Layer 2 of a small transformer language model trained on English Wikipedia (24 layers, counted from 0, width 128).
A neuron adds its activation times its output weights to the MLP's output. To switch it off is to set its activation to zero at one token and run the rest of the model.

Output weights of the MLP neurons that the questions are about. A number n stands for n times 0.0029.
n13: 15 -1 -20 9 -2 -22 11 2 15 17 -4 -36 -16 1 -16 4 20 -37 15 -46 8 -9 0 2 14 -22 15 0 -10 -36 -2 30 10 25 20 21 -32 23 -19 29 37 0 3 -3 -5 -12 40 -26 5 -28 13 -21 -13 19 5 -4 -15 7 -26 -31 2 -6 1 -18 12 27 -2 -14 -29 -6 16 4 14 1 -19 9 -45 20 3 14 -36 -3 1 41 27 -9 3 -34 13 -6 -2 -24 57 33 -5 4 3 16 6 -2 -20 -16 -10 35 -1 -8 16 12 -8 16 -21 27 21 -18 -6 -35 17 1 5 10 -12 22 33 2 4 -35 29 -1
n91: -39 -39 31 -1 24 1 -10 8 -8 9 17 0 2 3 8 -3 3 -18 -1 -6 -32 -12 -2 34 -14 -3 -16 2 5 -13 29 -5 -8 6 -8 -36 15 4 8 29 24 -32 -3 15 -10 1 3 -12 33 -13 -12 17 19 -26 -22 -11 1 17 -10 7 0 32 32 -37 -14 -13 17 -1 5 7 10 21 14 -3 -15 -5 -8 -3 -1 25 26 33 11 14 0 1 2 -4 -8 43 23 10 -2 -12 -16 -14 -8 -23 -21 -13 -29 15 -5 4 29 18 -15 -27 1 19 12 -22 -20 3 10 10 0 -3 -22 3 33 -5 -7 -1 1 -5 -11 -14
n132: -35 -18 34 32 -5 -52 -7 -2 -32 12 -31 8 0 -8 -24 3 -7 6 -1 7 -37 -7 9 2 -28 15 -7 17 -3 9 -34 3 -20 -26 22 -7 -26 13 11 -4 29 13 20 0 7 -6 -5 13 -3 -19 26 18 -6 -42 14 -49 38 -21 22 12 8 -29 -25 -6 13 17 12 57 -14 -50 7 -10 21 10 -4 9 4 4 15 11 16 -12 40 -5 -7 -4 -17 -10 4 -15 -8 -21 -16 14 43 5 16 -34 -10 -32 -25 15 4 40 -5 20 9 -25 -1 -19 24 -14 3 -29 -4 51 19 17 -8 47 21 -8 -4 -9 -23 3 33 29
n162: -16 -16 19 -10 -4 -31 -28 -17 -8 28 1 8 -15 -9 19 9 25 19 46 -29 -24 23 15 -7 -17 -17 4 6 -36 5 14 -19 -27 -13 -7 -11 -9 21 1 20 17 14 20 -4 -20 -7 3 2 -18 9 -4 -5 -15 -14 5 -14 19 1 3 51 4 -17 -21 39 -10 -7 -15 -8 5 16 -19 18 13 18 6 19 -15 19 14 25 34 9 31 1 -5 -3 42 -24 -4 -7 -1 5 -3 -3 4 -36 6 -4 4 -13 -12 -22 -29 -10 9 -4 15 -11 -12 43 -1 -2 -9 10 -2 7 -29 -8 -17 23 20 12 4 -43 -9 12 1 9
n187: -21 4 -10 23 12 11 0 21 -5 -10 -12 6 -1 -3 -12 9 -9 -15 -5 39 1 -3 -27 9 14 2 -3 26 -23 -10 -5 24 -19 0 8 22 8 4 1 -12 44 11 -4 31 -3 -6 -12 -25 18 -5 3 15 5 -24 13 -7 -5 12 13 -18 -5 -21 -6 6 21 3 4 0 27 -14 -5 19 -5 5 11 16 17 -7 -28 6 15 -23 -15 -2 -14 -17 -3 7 -18 -5 6 -6 8 5 -28 0 -13 -5 -3 20 -24 5 -4 3 -34 -2 3 13 -8 23 -10 13 10 -14 7 -5 13 -6 -4 -7 -29 27 -20 7 -45 -1 3 8
n232: -18 -4 -22 1 6 -15 -20 -7 -37 -34 16 -7 40 -13 -12 -18 -29 -8 23 36 -14 44 -2 -14 -12 11 -4 -3 -1 -12 22 -10 -5 -6 4 -17 19 7 16 19 16 -17 -32 4 6 5 34 13 15 25 -20 -25 -36 -7 -7 24 -5 -29 -13 -47 -23 27 -3 24 -31 0 18 -29 46 23 50 1 -43 45 -18 17 3 -10 -15 -19 9 -22 4 12 2 34 -17 2 -5 24 24 -24 -7 -20 -4 25 -2 8 2 -21 -18 5 25 -5 18 -31 50 19 1 10 -1 14 0 -42 3 0 8 4 -13 19 -10 -8 -3 26 20 9 -21 23
n241: -15 15 -5 -55 21 13 -29 32 -39 -3 -31 7 -6 34 5 -51 -34 -28 56 18 17 -25 -32 26 -28 -43 5 37 3 8 -13 -2 25 34 -41 -9 26 40 49 -30 59 -17 16 -18 27 8 27 28 -24 -25 -16 -73 94 6 -33 -2 17 -12 -24 -36 -37 2 -12 -20 7 24 30 -5 -47 29 -62 -66 -76 -21 -18 -23 -29 24 -28 58 12 -66 24 40 8 17 23 -12 -42 -4 7 -15 -29 50 35 4 -33 74 -18 31 -11 -16 47 64 6 12 18 46 -21 -14 -33 32 -35 2 25 -45 -43 -2 28 19 48 -46 18 -19 -9 48 40 30
n280: 16 -6 -44 -13 18 -38 4 10 -9 7 9 20 17 14 0 -2 -47 -27 -4 -5 -5 -51 -32 17 26 14 -6 2 36 20 8 6 11 -29 -1 19 -13 -12 -26 -19 -9 -9 -4 -6 -12 -11 21 -17 19 20 -23 24 15 30 30 14 18 -17 42 13 -41 6 3 -9 10 -22 -16 17 8 8 -23 10 -7 11 -29 23 -13 -15 -41 35 -7 -19 14 -1 -18 15 4 -21 -37 8 12 7 63 39 -46 5 -14 -5 -34 10 -19 2 16 7 35 9 -21 29 42 -1 -2 13 30 -23 1 20 15 -16 -14 21 16 -38 -4 -21 -7 -59 23 38
n287: -20 -35 -4 19 -25 37 5 34 -17 -2 28 2 20 -11 -27 0 2 -10 13 26 6 -12 -12 0 -26 22 -7 6 0 -6 -31 18 24 -34 -8 -4 -9 -4 72 17 36 14 -15 -5 33 15 35 -1 23 9 -11 -24 -30 16 16 13 -7 8 61 -40 14 11 -2 15 -13 37 4 9 9 1 -15 2 -16 29 -23 9 -11 -7 -10 -21 16 1 11 16 -38 -28 -17 7 -20 18 4 -9 7 -22 -12 3 -2 1 -21 -18 21 -18 -15 -18 31 25 -10 -24 5 -16 19 9 -22 17 14 -14 -14 21 -36 -4 -10 -42 -37 -2 2 -5 11 15
n311: -8 23 9 -12 -7 1 -21 5 18 20 -34 29 1 -8 12 -1 -15 -13 27 5 11 4 3 -17 7 -3 20 -21 12 4 -9 -7 4 12 -8 -6 -22 14 -8 -34 -8 -14 -35 39 2 10 -2 8 2 8 -19 13 -18 2 -14 -9 34 10 12 10 -12 -1 -4 4 -17 14 -3 -29 0 -5 6 -10 5 26 -9 -8 -11 -8 -11 -1 23 1 -21 23 -1 -15 11 -21 2 -5 2 14 -15 2 -12 7 -1 -14 3 14 11 5 -6 11 -3 -5 10 11 -1 -1 5 -24 13 9 -18 9 4 -16 -5 -5 11 -4 6 12 2 22 -4 -9
n334: -5 -10 -1 20 -13 -15 -15 5 -11 19 1 33 -6 14 40 -32 -9 -7 26 6 33 -19 -23 -25 1 17 -13 1 15 1 -17 -15 -46 -9 -10 16 -1 -26 35 16 -39 -22 26 -7 6 -29 0 2 -21 0 22 -3 7 24 -46 18 -46 -28 23 33 14 -2 -39 13 16 13 42 -13 11 24 42 3 -29 -7 11 -8 0 -5 -21 17 13 2 -7 -28 -31 -44 42 -4 -58 -28 -10 1 -11 3 15 -8 1 39 -6 1 7 30 -7 -15 36 -5 1 0 21 23 6 -15 17 -11 9 -10 17 34 -15 -13 9 25 -6 23 -26 32 7 13
n457: -21 6 30 5 -54 -31 18 -2 -16 10 -4 -36 -5 16 40 -22 -20 -7 52 -55 11 -1 0 -24 -29 -28 33 -1 55 17 -21 36 25 29 5 -12 -15 -11 34 7 5 11 14 -33 9 18 8 14 17 -29 -4 1 -12 26 -32 -57 -7 -42 -25 29 -1 3 -14 1 40 17 2 -13 24 84 1 -56 -1 12 -34 -5 20 21 15 11 26 2 5 -62 -24 18 -16 7 17 46 2 -2 -1 1 -2 -7 -7 -19 -53 28 -6 -37 -5 -7 -16 -9 -40 20 33 53 17 -38 24 -35 14 49 25 -8 -3 -11 12 -2 3 -58 -12 5 -19 13
n497: 2 -10 -23 -15 -3 4 -10 -15 -23 9 -9 -2 11 -11 -3 4 24 26 13 5 15 19 7 7 -19 3 -2 0 -23 23 2 2 4 -56 -2 3 19 -2 19 -29 -42 -3 16 5 1 -16 8 7 8 -19 -8 -3 -2 1 7 14 13 16 -9 0 21 10 -2 35 -21 -11 6 17 9 -5 17 21 -1 24 0 -20 4 -9 -9 -11 10 -15 16 6 -9 7 0 6 10 -4 17 -2 -6 6 -32 -19 13 -14 6 -14 -7 19 -12 -14 19 3 -3 2 -6 24 -6 5 4 3 8 -1 8 -42 -17 -15 15 1 -26 3 25 -15 -5 19
n498: 0 35 0 6 -40 -22 -20 0 -10 -20 -19 31 8 -2 -7 -7 -8 1 -10 9 -15 9 17 10 1 -23 -20 3 -18 -10 -16 -39 -13 10 5 4 31 23 10 2 -15 0 -9 -1 17 12 20 4 -13 -22 -4 -11 0 -8 -11 -1 11 11 8 43 11 18 -30 9 -47 -24 -18 -7 6 -58 5 -21 -1 9 17 0 9 14 5 9 10 -1 -17 12 -18 -5 17 25 2 30 -13 7 4 -1 2 -31 -8 40 3 -26 26 2 5 5 6 5 9 6 -18 -15 -2 28 -8 30 0 -11 -16 20 4 -1 14 4 -1 20 3 -18 -22 -3
n507: 4 -11 -22 1 -4 32 -15 2 -17 12 27 10 -41 -1 5 21 22 46 -15 -30 -18 2 14 7 -33 -42 37 3 -24 5 14 -34 7 -4 -12 -2 -10 10 -14 8 -24 -3 24 -13 -17 -2 9 18 -3 8 -2 -1 42 54 -18 24 -5 -1 -3 33 -10 1 16 -17 -24 -1 18 39 19 -11 -50 -9 -14 5 15 42 -19 2 2 -23 17 -9 5 -4 -14 -4 6 18 -11 19 -8 6 -13 -8 -9 8 15 -14 5 28 -25 30 -2 -6 -35 15 -1 -9 10 -9 -21 29 -8 14 -29 -1 -7 -15 -10 -9 -9 -7 17 -18 -37 13 11 19
n509: -11 -23 14 -11 3 -21 -36 -30 0 -51 12 -30 23 -23 -7 -12 -8 -28 -12 5 41 39 -18 -25 11 26 51 17 57 -12 21 -14 37 -7 23 17 0 -1 15 -23 20 30 -28 -8 -34 -12 -27 14 18 -9 45 -5 -5 46 -25 32 15 -52 -13 -2 -18 5 45 11 -37 6 16 -20 -8 -21 -10 17 -5 43 19 -1 -19 16 24 12 -12 20 -21 60 -13 -42 49 42 25 7 18 -4 41 -17 -10 -24 18 -23 -18 -35 -13 -13 -5 -35 26 3 -30 29 -12 20 51 -38 2 -30 22 -20 -32 -26 32 -25 -4 -19 -6 2 11 -22 10 12

Each question names a token from some text and the token that comes next. It shows the activations a of the neurons there, in the order above. A number n stands for n times 0.039.

Then comes g, the gradient of the next token's log-probability with respect to the MLP's output, scaled to length 1. A neuron's effect is roughly proportional to its activation times (output weights . g). A number n stands for n times 0.0039.

"\n", then "|"
a: -2 -4 -4 -4 -4 -4 -2 -1 -1 -4 28 -4 22 -2 -2 0
g: 19 -2 -55 22 17 -3 5 29 -22 -7 -24 -30 25 2 16 -40 -17 26 22 59 -39 -6 0 -18 3 -23 -26 -26 -23 10 -13 -7 -19 -5 -2 29 -12 19 -12 -30 16 18 -47 -48 27 25 -26 24 -28 -9 20 2 -12 -20 -17 -15 -22 -4 -23 -12 28 3 -2 -20 -8 -49 18 65 -11 -25 -4 -11 30 33 -16 -1 13 24 42 28 5 -16 15 4 11 24 -45 -21 -24 32 16 12 -11 -7 22 29 34 16 -39 -1 26 5 16 18 1 0 5 -16 14 9 -22 10 7 -8 2 29 -7 -4 8 29 -17 3 49 -27 -4 -11 -1 7
Which neuron, switched off, raises the next token's probability most? n334

" |", then "\n"
a: -2 -1 -1 -2 0 -4 -2 -2 0 4 3 -2 1 27 -3 -4
g: -17 11 -28 -10 48 19 25 -27 -1 44 27 -61 -30 25 -3 22 18 -23 -1 17 -5 -28 7 -34 4 -2 -40 4 -1 -9 8 4 12 34 -4 -3 -10 -56 -18 2 -4 17 -11 -18 -5 38 -37 -5 0 2 -52 -27 18 -8 38 -1 12 37 9 0 5 4 1 -25 -6 14 3 -32 -6 30 -3 -1 -8 -22 21 -3 15 -17 18 -10 -38 -9 40 39 -12 -2 -10 11 67 -18 -20 0 -17 17 -5 29 -6 -33 -2 -1 -4 -19 27 -1 20 16 4 32 45 10 -14 -5 5 8 -12 50 -1 26 2 -30 -15 -57 6 -14 -3 17 5 -27
Which neuron, switched off, raises the next token's probability most? n498

" se", then "at"
a: 4 -4 0 -1 0 -2 -4 6 5 1 1 -4 0 -2 -1 0
g: -10 12 -19 9 -23 30 -35 14 -14 4 -2 46 -22 -6 11 29 5 -2 -56 5 13 16 -36 15 -55 3 -7 43 -5 -4 -12 19 33 -23 16 -4 -35 7 21 5 30 -12 7 -4 8 -13 12 13 22 7 0 -11 17 21 -9 13 -15 -11 13 -29 -21 16 -3 7 36 0 1 12 -20 -32 -33 -2 -13 -11 45 4 48 14 -32 18 0 -18 43 -12 4 17 -1 -27 12 12 10 -28 48 13 14 31 -7 -5 -22 1 -35 -1 -11 38 0 10 32 31 -5 56 -9 -19 -27 -55 -18 -3 13 0 -20 -1 -14 -29 -48 -28 29 -29 -29 11
Switching off which neuron hurts the next token most? n280

"36", then " se"
a: -3 -3 -4 -1 -4 -1 -4 -1 -2 -4 11 -1 -3 -4 -1 0
g: -9 10 22 12 4 4 7 6 5 25 29 9 26 -12 -2 -5 -19 22 35 7 4 -8 11 2 5 -17 17 4 48 -10 8 -47 23 -4 -7 62 35 -27 17 -6 -5 -9 18 2 29 -23 -14 10 -15 -11 5 8 24 -8 -35 12 -33 -33 -4 -27 17 13 -26 -12 -28 7 -1 -16 -11 16 23 16 -24 -3 26 -26 -38 0 -11 -1 -1 -22 6 11 -17 37 47 -19 -13 -56 -9 -17 -50 8 22 -33 -16 9 -51 1 5 -14 36 -25 2 16 13 1 1 -20 -26 -45 47 -6 -23 18 28 38 -8 0 -25 -36 -23 -5 34 32 45 3
Switching off which neuron hurts the next token most? n334

" and", then " 4"
a: -2 7 -4 -1 -2 -4 -4 0 -4 -3 3 47 12 -4 -4 -4
g: -37 -4 -23 3 3 10 -13 -14 -16 -1 -2 32 -15 13 -9 -9 -38 21 22 -33 -7 -1 19 0 16 9 7 -19 26 -6 -20 -47 -33 2 25 5 -7 -38 33 4 4 -29 -14 37 35 -40 11 10 -5 -4 -21 17 14 2 46 -38 12 -35 -26 -17 -3 15 -9 17 -9 15 -2 1 44 25 16 15 -1 -25 -13 19 20 -19 -43 34 -17 -9 6 27 -7 0 52 37 24 23 -4 -54 -10 5 30 7 15 3 13 44 40 -66 -9 5 12 15 -3 -25 -14 11 -24 -10 -20 -21 -23 27 33 1 6 -32 40 -5 -17 -8 24 -21 -15 1
Switching off which neuron hurts the next token most? n457

" S", then "c"
a: -4 -2 -2 -3 -3 -4 0 -2 14 -4 -4 0 0 -4 -1 0
g: 0 -3 -6 11 0 4 -24 13 -17 -17 -24 30 39 -15 14 49 33 -24 -25 3 12 -12 -20 -30 -21 21 -4 -14 -49 11 10 48 -15 -5 -13 -6 14 -19 5 -31 -33 -33 -3 -13 -26 32 25 -16 28 -5 4 5 6 -13 -1 13 -14 5 26 19 6 -6 -13 55 4 -37 47 6 16 8 0 29 20 -17 24 -2 -23 18 30 -19 28 39 -31 -2 -36 -6 -43 -3 -2 16 -10 -4 33 3 -4 -34 -27 -6 20 -66 -2 28 -4 6 -7 10 2 -18 7 2 6 21 -11 36 30 -52 21 3 -19 1 -3 -65 17 15 20 -4 13 9
Switching off which neuron hurts the next token most? n287

",", then " until"
a: -2 13 -3 -1 -2 -3 -3 -2 -4 -4 -3 -3 17 -2 0 1
g: 6 -20 -20 -25 -20 1 2 30 -27 8 -15 31 -39 0 22 49 6 8 -34 20 7 -16 -22 -19 23 -2 -13 -39 -18 15 -1 74 -16 21 5 -22 -15 2 2 -1 -42 -2 17 16 -12 35 6 -8 9 -16 -41 3 10 33 3 0 -3 45 11 6 -20 14 -15 11 26 -8 18 33 18 41 -2 -29 26 -4 2 -26 33 12 -4 -16 5 20 -37 -66 -7 6 -47 13 -3 6 -16 37 28 2 -40 -38 -16 -12 -7 -41 -7 25 6 -7 6 10 32 3 -17 29 7 13 -29 42 8 4 23 -16 -38 8 8 2 -3 1 -15 20 -4 -28
Switching off which neuron hurts the next token most? n497

"com", then "e"
a: 27 -4 -2 -4 30 -1 -3 16 -4 -1 -4 0 -4 -3 -3 -2
g: 7 12 0 -30 -12 30 35 -2 9 18 -21 15 13 12 25 18 8 23 -19 51 -30 -11 -44 -15 -8 7 18 -46 10 1 -56 25 -2 -5 11 15 29 34 -14 8 2 -10 16 43 -32 -10 -12 10 18 -25 -35 1 26 -1 -13 17 -9 -18 0 16 -28 58 5 6 9 8 21 12 17 -39 -24 16 14 -3 0 -12 13 28 -2 18 -13 -6 21 -21 6 0 -11 -27 23 -39 46 -48 -36 -36 24 -29 14 0 11 -20 -36 9 17 42 -1 -12 -33 7 19 -23 -3 23 -10 7 -3 -32 -15 6 22 -2 8 26 -28 -12 -12 36 -26 -53
Which neuron, switched off, raises the next token's probability most? n13

",", then "36"
a: -4 10 15 -2 2 -4 -2 -2 -3 0 -4 -4 12 21 -4 55
g: -39 7 15 -41 10 -30 -18 -22 14 -31 -8 1 -8 -14 1 -31 -20 3 6 -12 -7 -9 -20 -67 23 10 -16 30 40 -9 -9 36 -26 48 14 -1 -26 17 25 3 -9 -35 -9 -3 8 -32 -13 21 0 40 48 -29 -10 -23 18 2 -28 -41 14 8 21 37 -20 5 27 25 -16 7 -33 14 30 -14 14 11 -3 -16 4 43 39 3 32 -4 -10 11 16 -9 -11 23 -16 14 14 21 16 21 7 -4 55 -10 23 -46 2 4 -13 24 -21 15 7 -30 6 -5 -12 10 -48 -19 -7 -1 4 -29 30 -4 -16 18 37 -8 11 -15 16 -38
Switching off which neuron hurts the next token most? n509